Layer 8 of a small transformer language model trained on English Wikipedia (15 layers, counted from 0, width 128). Numbers have three digits each and are written without spaces.
In attention head 1, each number of a token's query is one row of weights dot the token's vector x. The head spreads its attention over the tokens so far by the softmax of query dot key.

Query weights of the head. A number n stands for (n - 500) times 0.00092.
q0: 556658527592503450433429536522464537471430369377660519601397471622342529503625470475436553658467660642359672602725389258362672630592567532555418435512517543456691371451347344515528459511443460383449572662637422500550572545558508510485394387606439415551596715536432667367542480310459497515640497478321662472595389559632480491559354392436477520599368471541622638478601500530471434626531
q1: 372534513324491367589549388587363433587509454577369463622435653681519476419449576621524314221373210513631327578606444607378557519537376526469387543295294582606527545491527390458421491429521554546497424406381393527562571497445453574439541463571539463503467661591390348667532594500648543568608399676677470470293655395580558526458543680466436572348576457648551338299690461402622619622569
q2: 559638410616601597469454511443613627506415497418569522437640338463548540559505473599589665757764759500488428526564691484465430597424553479497464528706688413539417444526475503606572494698440472617446464694433570423383459521515321591427581520414442500531446434470630611358419568595427360561416604441446605546582494575194602599336526497526572543479382517352646638316355521533526534473483
q3: 583500456547576536647451514363641395661343443511242513400592310407729391572536591550395827712581614436615511574478486776609572537364654651607527629496610357636538575711537408489358486663549535582723471647507633420589394493582456573496384475622321343601406212562737536338408490602795205597610586446185550553526461382519592477500379515543532545697598645493518584450465496456440531620420
q4: 545458527458476604375369534494388567530612725497537426597579509404455506383505283635449306434448441472616555506506340406406520546581429478544519566426350281565523574456523617488368205480404466506464729526596350500595573511460491478494429459387695506434569533259446286359628448363426556509462525500701780525655544533593503711586580444621477566488351356400560409664468518425453538553477
q5: 519509565647516484497447593453453441472575519497373538591575509533510466418454551531410127420335516693301643438585595383453524451609488561356256279672534560404665352271398609451509449629346588234421681408565299589390565454431545492474521559383513641469518583519361557412410564364450494536325418601683551533490475526419575533563453520612401534547287428341503571571391752506618621535497
q6: 527371453419370397478592446574632425436542549504586179642424601476388369328710419533622543412321417413618477405457217475687566383747406583443535617535526332666504744407211391586281500464478353398575629389421522381504399386441398528756536511399333417611471454500613124288757485623625410468379409480482793500445477594459639649610583524342365629432381252410423418500474476211392707433408
q7: 712424500283518689569649306558613439467525591485481446378660532341341257451500555464521508404381489645398635599319339605525420286709535690529493655590464588341458747625507478188476445552561447449651377382738712461533482487251465548613445457417549471355458344412434529342560560518525280288558344446359658619496750437641724431565475577742399659475386759717548433594575394452511481418405
q8: 394618167620457534460778516461623417437399538614274668394468533491599471735393526578312662620737366529483379537574655453334557517317468743454382312409629549344504290517568646317472563644562707739551595751758613389635379465426609666413648737568795286508631582479391846874349471363697471346559407586524409576561592504600659540618437429416562377437392633676470733313338491637575024457574
q9: 548460557488464631500587583341276578702713646389651459648651391438512430397288633478387272412504753625520398578451567434551611385306776398361511779545575500158492572578787347635684377553531473338496386513352659620413618670331523568508526668315628698504442439597393671430138458664362488483421309581342375362264725515722512273411512362634473701440512602654427463491461652573535420674558
q10: 356492268546546625694686342380379734481534500447298489384640418457496326587442653795600440556469560500678313525622600230556507768647471583365472219597377408529676460641665563625607466328441617568698659136527691478323567538743608457484439645582508635445584477370431674313306573496643519528463540629350627480425511414394436508567323504541619592447745336534469175435385379600392456472559
q11: 573462614392334492627536413496511564439546477366598301518584383381449489316458519421301401221543800338722504525353273603583581457363923384309514577382538617471530471571449202532634351551680577492629496276536547407458451573591555428591605443718604679507348558570467653500563764677443534564527484578763421593472572573459356512291763617655447496714350323693403484475568647539583312446719
q12: 399477392375662605674768443560302487659336491564382500380443491790407253899454532718526588553416196566706660849386603441446456462773195759441850485519464413465473496518291518486374578526554593609410847644424417661505699429509609459278396725374595354540394481407733317509547549487509527448668620432531312235681414195293781626781518505382829673244585568695454261747437419509442568598274
q13: 531624518697335412272092508628546530293737390707805562612487679229590578390432545207525385542342913568549495254555517681530776655414677289712525589724391472722431441583635417377575535370470363399529146246477508375593452577367420544500521204752380676281594554594483655468405410378500544463469352495547644640454509815381382303159619593522282453663513448421720659352548509428639731393547
q14: 434566428323332434579262787190393625352517443330590532757546707436705577252551602476554554495482787463443694267741442492668563369287558544526410570437561408724525441676667384595285496317453534396691325562350525299483634432477408450613471625376340491593530228411164408180352343358431643500405413640462519597486522712735621361261238344435500517408453461331856608557328477243393934614525
q15: 358593472472239617622377451626481534342291497393550497506464493475430449560531336208408547485405548500427695304464467705425530479380487446634500507664425631677473325517178486393441497520608640627749458489582487338534524468464441571518615201565518493483490669423533424432613409269479356583431406445710620689716569550589500336261620482373384396638493360524440765489548525367612552320403
q16: 524479570326452521470345465525502458460497471426484471458598484599562526467605479574685354665478558471609465583368428579484421560443450381508586469541390492533531576692618482593555315400381554631414462606566427557471317435464593450637477531342613579598390468449470421609511539632545589247521506528610509363574479469605377525618503386550516449318609443579462432557622558465630503535718
q17: 521639519503470417398749469525540471492455540612514545403548418386437579326515565393432322480620452591347615541478460453582446420593566412559435616450677551361632426403533550296508465508479433564523393448287625463428643663425403557660482400513397492391329378595503551406492487616516426478458545517397503376575407561454508591390404494508516412580469402537505464191550519424524577460443
q18: 685480539583512497669405475476459426462572561532398559508447511361553557522521155680575401651557486339412239354600434348523520686516511668625538410599414457362523553655503506611379301409546469543382539699621378483547342444579547445485616534536655584497571441420422582530578455557422564378517503407556487586609535617701543605594529454486664548599529425439586542695460560577380472625520
q19: 635403500636411631422318541585634497527675421506390418523523383383481410532610395675500370490466470423561274291614563508608503707569477492473659503487452343514385544488514362591342308474500535325470531691449366411518371489566404338500567518535551449420547534491564500472640577521606612345748497497582490478567403333654425577626436369512455604707503341503584634661317585392345646500592
q20: 563392550631567479387467676507434363385465434490457652575404589402496586433386525254414217386228403681266561462681497270497577274492324455399239433640414386510537293377623669421447549556404483396359622602598307517580459468399553572421530493255551629493608599433430685540450534291313455482427569701655542471656424717387697530492549500663541520490397455666631507617514543557586526334412
q21: 262522451541518445590672462401373439558544300475275757445493392595730557682417600575369632631601569571526613436602658449331423447180608557438425376383500604562649360708701543515559401483454704580408489658538493464547496573458667518277614629417641485528525474404451854632197628579587522572594458781602140639504424487665634488333376396663601496624521619609619504512572508693375477473550
q22: 579362463630520484347472400411420545484523418507432588509606393193590552368524680532428181365318647673414412493435519332639500419543538482543436378659403583534551506377550536500469385612407532245289685500548390542392445548568418511463494409397335582407519513480516530354463637332565484627340414549653678607384333323394389657599500528702312455516484487308333561762532575590481637571325
q23: 500309477341377557645640591336457568500477492332213457571529481353539376350517732570569362246387530604397567371456313408696416260401631448405521455662594476493593635552449395614352339826556452443650696442536423392302466336385511757342504519330341428515522477585467351339559585346618432460250340561522686746484736455488769451683329528765462448572451330337356492636410639391395655550507
q24: 562389386613299649547440318371504692534630748389520404425551496229473327283549644537743353305308553637515591279416301614787644378504602567618378451729455528583533621398350371393594400504508496321621472342492716309366489325488405579655423489482632443697682387418367523298610366364462352484211500512389857601508645601393519390380439512709443489527489337318410524430458583379455647471589
q25: 500567683446307696445369572421605316425358487540624591334245342750495557551544297317589887406532349375304615432666601537338547560403356553562525438426544167470591483622237821560416598508478569690689422408560517343540584297666066460468589333601458358625608804320380371606774361290527266616372570510435751679718522398701469443669242383421491327665273460367396815505381274437430301288314
q26: 325479391246668423472411366357672722653627576504211536591545496571452525520454724565302601554622470258359390579394400789303385232431378387470548400272500572367169639550370420509496419690425336576305710629584407637381403628469528500165447597330647191442240556586737500504496471634453441429589732095681352581433661558445677595452657299610739587457433714542461421495714694751504482484442
q27: 436348615480637600466609607672429453604552361500611663612561543828398649692413435591553707699737293419632586766446624545287327615526351537492694704290579513640438462618409374599526636451618346691461594665504180750560693544421714464455416606401688476302318663638726316768537582579563536537603542406485227171558484423595500428513675458389677628408527658559431389565634454423606330582318
q28: 509729350233369435586396496435358364349178401612602312573377381504399326504535456257377593372557710518582531467599516472623600709392722583375677505598415495541404508572627419424504578311589808431802380116361821331431632543661310543531742321963369646383517658382396552473509555411350594405603333560642552573455896563467406322394319595350445420552521287547597425337385334386462472440810
q29: 500520440266457527433713355277676469644562465539387417628478257492377512316486559589363579339468469444539411462378356377654624480479575314336347296508461640485546706554452350500678245611465632364432480280480597489520608500744340705468623612608533407530492671829312523629576591319473453529531766525508661583353745614580481388561551558523720435570519415547512468420697488492427162259929
q30: 396480434488577560424710332414417496544591389536504626605527272658345649642370370686644734466750269425548286652479606296342531755591397434416500470347421597591605531520519516525727420546394704603583455422533576523504662584604637549384622622659809452302473736707462688603574582370436433729599546513384379310400767518590377352576683609389618582568712539556390287112614421593449091358620
q31: 129534230565697500379527678635504633309530534369373662425415621535513634500535504403725553805835458421500238417747588468308402596495217368661448419342513343617125325383565747723492700488525471774685631592557528645521328442482764524540391605295553517339410500276561453412522467655563504491454589495545366531487276543367403770543445415365655351203538286420560456583265245668492591488364

Each question shows a short text with each token's key, already scaled and adjusted for position as the last token sees it. A number n stands for (n - 500) times 0.0018.

Then comes the last token's vector x. A number n stands for (n - 500) times 0.0079.

0 "un": 477461677637411431533410633388669366676447485483499610484620399647351391611492483646506430565615
1 "it": 513358603616533340590412569335590361601468523563420519600660408606360460625453508580523461496559
2 "s,": 371486604429407533494306419221373444312594384707501578424451451515425506758801401528442538573508
3 " of": 521515502550521514652238300274385437376544633625444432603613517498551648686572390363417501276517
4 " wh": 491575324490607364526249393441519480376483607395584378647776452536499574649588313537389394313588
5 "ich": 487589379513489435590387438357504514344508649582479506500577494470413535700732331455582487465491
x: 587455491459444509499506695427519508496523501559480419577554765473525630557416505372642539613524437293491519408593353692610520481436530472484454505417520465626476571597537471529370507441605419384448393479476431390420459501430586579402491526576364363462487573451542611473489171516456595638481540434454594547490581628475418518429519400559529480595526605501669467494515449379532368490561
To which token does the last token give the most attention? 3 " of"

0 "t": 379401539523610547557259530375506344723327465397475618613615416462465556728617544611512428455678
1 "ain": 437428595562527410561307539294423424696366332569508534570654448501342455587663724551461458599599
2 " ": 635338420456581447467261547323427612520566451551509444615594551447461548639555345616619420460586
3 "y": 561512364505629448538253517395467544461527537482590359605661497450306488738575324560466233390565
4 "ell": 525536449560547316446299528454458478561502544539653365623562306504272447524690416514609331475477
5 "ow": 404546458438528444749448590318572441585514469539641381540673469434383402665594451581534483602658
x: 422423297415503424625404547323516612542625403484544358563520627503408572649577604528361502585511610472448474599408539448558539477384511448525568568479413541568451479567397483506327443429595655705488477530567476427573506424458602581601490424600587480484457481498554468443388312429470502431443497585557475496519454507525395469480480287457489467521451355563572357488503360420496507593455
Which two tokens does the last token look at most, in order? 4 "ell", 3 "y"

0 "ra": 380498609570565496602363566412471339622402444403634596510641416489363454627512537614458532635541
1 "c": 381358555558554470633243512335453367644478558462292469609608469455344488774609535527635486553491
2 "es": 413513516490497539739371517399384361664538657407444507595571570349432507722603378544499276410495
3 " |": 407507460378658756787567325326454678419552387554494784301440755236611641849497521559555557474355
4 " 3": 545474492497591485542386493416330514386458505536629526552577510472429582630569501598399503457532
5 "7": 458438502474538386480355529512315606439382359464525526505566551475456488500516634598418540523482
x: 471531439429459459499516547442376528532568438429477215551596586481669450531491641510472429444411582626614513552566381492562376509415599504505451499508352545489581654482494403439445482536540261434472528480421533498413465340525496413453508666503528451541458387493484585479404576505456602518385562436508479555465545485479504526597528543682518463560512569516405403476450514464493521626422
To which token does the last token give the most attention? 3 " |"

0 "8": 530536592649485360490322492514468593514361316420619556554623450509385462640628615548501630672321
1 "9": 444493548634490341502296494525448576495367380381583520571643446496354465645623599543492569634299
2 ".": 359496550520442457533256332480524542461379248458395640481612470548491532716634481531478757681259
3 "1": 485513503597508369472205385491453714343455487557469512598673534543430496650608517547505548494250
4 " m": 482426339486711409563201497346339624537413549444748240653819562447426506635631448571581347451448
5 "al": 449503432567583400582293448403458587396649586534508402681679384436349433656545451556420456426408
x: 336641373391395514494519540527371389531564527542545542375679512608552535552439585472546595411479532544436547532583424557533476552403582492442484593588280521584394466498501390524499615399505468640441546454461472390476498296720498297529293547499512483504479427479368451472551300596462470548547566361481595460547542483355364382472580554548472504531473487467638527581404569432442599399584
To which token does the last token give the most attention? 5 "al"

0 "e": 430530644591606395666343539318454418532471591510602606513551455409367510754695412609478383486569
1 " 1": 503493516521644468450307536487320511474425507481411526621569533407535522544524561630370449389694
2 "3": 605445502524558432434234541494330511547393289467465508581593556467450515554484678674289517506589
3 ",": 556468592538465431360155432472334483469411269514474495539495418604382492579732580628356530522457
4 " 19": 638446426594578412470387479496331499332520382461454450550583520497383417559512516639348474504605
5 "9": 573480532531482366520375414552392447467438486424464445490554414516367456611614520558526469539391
x: 517516446491417506443507525430511343515471546487577298539435480591604522469505518513587542440446658522561582551652490472438664555429575560396558463486522451445506743387567483537390544473587522449538492470453388383520505380556469562648520672499498388518621439511460475387383259364464502520516516412389577518473642505500468567449515411616532493599502507581466446458349517277443388565557
To which token does the last token give the most attention? 0 "e"

0 "ar": 476493566555430484538378538342565315535468473574497524466489444591317366683578412594463455618413
1 " c": 599234599504487447530193473298476414583440535572267468635632410589404565789536361585511402414462
2 "ell": 640399531564476357421288530479398478577489551518399409601480335534273474541682433533627369488464
3 "s": 474517516467504584638399629386363332652570532426495450582515537420442337603439491625503396539572
4 " ": 459450378428587434485271566334474591525544449514626325555597524453431509659528344642630417505587
5 "em": 400555397496612352453277563485363408651423568489592388683615404531398471570622429540429272395535
x: 286505454453454441425421498441653418677465466426517505581624455536563511543484608532438483518435632557497554370493478615441415499324368505608365457427553377609330581543393591596622535273446373516483482479511461531371601468610520464474624516489503510473588476404442357467566423539413530468553513521515498416557414537535398448465496434432513518620420455419424627469339626457411471648455
Which token does the last token look at most, and with what share of its attention? 1 " c", with about 30%

0 "en": 526430598615515448612409516421465451487562566524456487541555445570338451589511452562430382492534
1 "n": 547355579568604523593282554425445418588444457457399388618578437561384467564610505601518455523651
2 "ial": 580317635604614424628339585365500510591547503548377537629694457429382447653488469563519460470587
3 " C": 597460437503625487479208499274462426571399488406667269674644502474493531773570416611380445448558
4 "en": 480543476563547374596350501419490429539492591486557373670654383625344488606470439567435401471498
5 "s": 504516484434477543657391696320305364608470477493437518589542502499445370537452625684376570629651
x: 486546392326533431590493519323448606551513450591503476556482493423575484308612507511392464545466443524503605505474410524450472549422588289555465551546558516649500406523369553525419493259417551538510471415491414394624528425477482625435554547386518332577372479411328494339650420478427380606522567455492360526580521453391475651434582543533478515515526561485592316527480464516490592518392
Which token does the last token look at most, and with what share of its attention? 0 "en", with about 20%

0 " J": 419390533633646412534329471422358574257578719530447656581557515505405576631472295520396327340544
1 "un": 514382676668473389519277620479608472694358501448476529596678357668375494563330547706431442458602
2 "e": 548434557617640422631299562406431433507442597470352544632618539459353524652567517634448419466625
3 " 2": 556411488490611478543331544444277466412397520500475531571587563416472571646601596550399510484671
4 "8": 498346471523554399433304592520245505458315334380528491538552562473467487509559734616291486500728
5 ",": 441508484574519408313157499519411489490369242433573443576582451602388431497658650630330611575541
x: 538496457474559537473513560492456578437422507424600493599616612666558494432478566491673565535501554476462528690442578475564297406512531484395376574456654505395538430480479467403683573481517645471589458435489500511396521281375534377478581437417364577575507414527416437510504287493342518555455461634598492602511502452519494487445486533408446431450548499518484425486405450168536521438521
Which token does the last token look at most, and with what share of its attention? 0 " J", with about 80%

0 " an": 487390584601647459583391453380481529421598544550371540568640493389459572692512322511533489405491
1 " ": 556348489503601443444220543322433616539560450525408561641639496464450565684477340632560407424578
2 "il": 567449565593600428424189389423573479503571467593496444649681431592360439634543366562495407428522
3 "le": 472436502538567426637403519357478388536597565541374462701577408437343498691562365616484359506477
4 "g": 424549441488584499579308507438439406455545638461614431639585522479421447666715442531595416546456
5 "al": 466442424519633485599336454490449410580520463451552453585620446386399414691497519578461466528444
x: 460659317392404565488515559565450421532479444563517562412654513662530569514400524515523514390545499576399524512491400585460418489391652512436458496592371548531437564425452372521469560397449457760481573464411516471544533223609484310601387620441524360445446436549436473423590277586529355484555407528494560452648560554404443405434618493515522499555495445402590524538400514482469536471572
Which token does the last token look at most, and with what share of its attention? 3 "le", with about 30%

0 "e": 430530644591606395666343539318454418532471591510602606513551455409367510754695412609478383486569
1 " and": 434484454462455473478261315266556488451583528539495496556518486496563755750709370366475383309545
2 " that": 457486456504459489493341383483520516363487535612506486558505478539508531634665326522486476413492
3 " the": 520479491532633481609332403426649498294563664535525449564649528512485511655553285474510470423638
4 " 1": 570469388490629462418301486425337483455442501523562479590579519412480489630627487639390416403625
5 "2": 484456444445605442482265575370297547531503312567603426559559541400434455613499581715342418469629
x: 441495491454431501490474498307435623545541535519585333600662629561621599531579678505554442505431568692572461462365503509519401450481640433525479497557461532560527650530443361451596465585531322378497485503490478597367470204423508382532474660412516425528410416473466511496352413541462563458500494464651347569427470464441568492458536488612465509573556533439519500503438567370488483580518
To which token does the last token give the most attention? 1 " and"

0 " |": 579742329405736701851570280373481675416525495484463434439550726256664727791451558505546541352360
1 " 7": 417529577560572451570402535428278538337429516479389570541592483468518563537553503584416479404580
2 " |": 532681396431710717718461376570331772447353399326660655397471760323683750567333757636349541316411
3 " 1": 616526428520631458460317499511335483491348490420563497614607534490517504530523562649372431369630
4 " |": 383390484404681733725467420499259648494398417410497722313381789286653713632425673662346403289586
5 " 0": 449504500415625449667356561329361495463382544562579449611685513459513570556353639702394461410598
x: 431430503486462449523503579500516616487646605494385379516443508491569533449431577543426473596437630627645521451540454452601551399515439493473607469562506473509500524572615373536325566554542250484483591414558511438351580333448549337480420605361597644523510442545544501419493580459608476292497482467589428548637465407440555554441354435536428461483446410589580583639445509442357608592570
To which token does the last token give the most attention? 0 " |"

0 "s": 551491533461569558705402593290384323673507465424491522566596541373440375628509545641492414563579
1 "es": 474487526516577519696356525345408376667540582396527519648579519353429474736531378591446223419530
2 " of": 463501505517541593653277289292422463446513537540494493562565579439602689755523430363386417275547
3 " 1": 592471409524635456415330505422357446497450504495517488632577530415477482618574488633388415395635
4 "6": 543403450488615450508324501420321485540433316473579478548609606392467515582520609655353467458582
5 "S": 490616352470616486543202608286541445650424418403392405611767447470396397632358452676251570519689
x: 395536407436495494520499344299618492479588608521650614502417547508678354414454523468582477520504540493601439409540478490532491508476462424340595526502567463637505546472416508498277651348553556368521605545486531551597569298566471401573407480539470555466500576437524425454522385419528445586490502496443423545609398351481537603537547629621484388573539504483541404478476414462525482389362
Which two tokens does the last token look at most, in order? 2 " of", 1 "es"

0 "'": 583510448441595493627407459414291365545437538610529549550521516388410507729595562682347396515630
1 "R": 672387504553683470640271512205473453575468521479580441618712457445484529631446456653337416447613
2 "h": 683391387566664414550242568314478331528402514389547388663676423510400513706598484466523428549578
3 "i": 488505538491686366759382624296473398544419560522530496597568378396256470634649456707500405541553
4 "z": 437576488522603511566317594330628242742388479414620419685686478495343497656500573633428365511504
5 "on": 407550468485544417710462572327499304652371423515531476467544475391323486603687568590491428531527
x: 389434435515498630488495548579633463624602535501560482430384554457540551738458456430550529559562590458389406469583404624528532558396502629410403458492357431540666443548479309550457433498512487564538388461540511580456492210486609462536541646369388453585549462358374572520539277563518436466446431606418538566475449465442492516462464328406418384566556465585476323558511458331489481570537
Which two tokens does the last token look at most, in order? 2 "h", 3 "i"

0 "A": 460536609643634464550276540296589471540412451466539601489599494511389457766344393534331562593547
1 "s": 586464562521500528624321612348347401664539482427542454565563543486440379582406582682408486534541
2 " of": 448502542572549598632223324319388469465495512505462498547582593492573641752447520390340444317558
3 " the": 509511484529662535641362449416677509391511570489554456543670641495498477699443355486503544516628
4 " 20": 599432471521654480572348561223402599444498382511549460579643557377455493615422463642314500422675
5 "00": 600379529573561319461258468501534530348556516397566429587687414489343433676351508604173495484480
x: 354387337554483434477473421240507445751488516425600397561585604662604499407509624566543464516517537559591503527550512374485524401421517513473419565573494425691506673498556462403471604505514479483417493497424585434405488457666548539536542544558481392592513457486465419374386385414543563481548511603557511523494481413410728360514425408599500453490458548555631509441532315312535435491561
To which token does the last token give the most attention? 3 " the"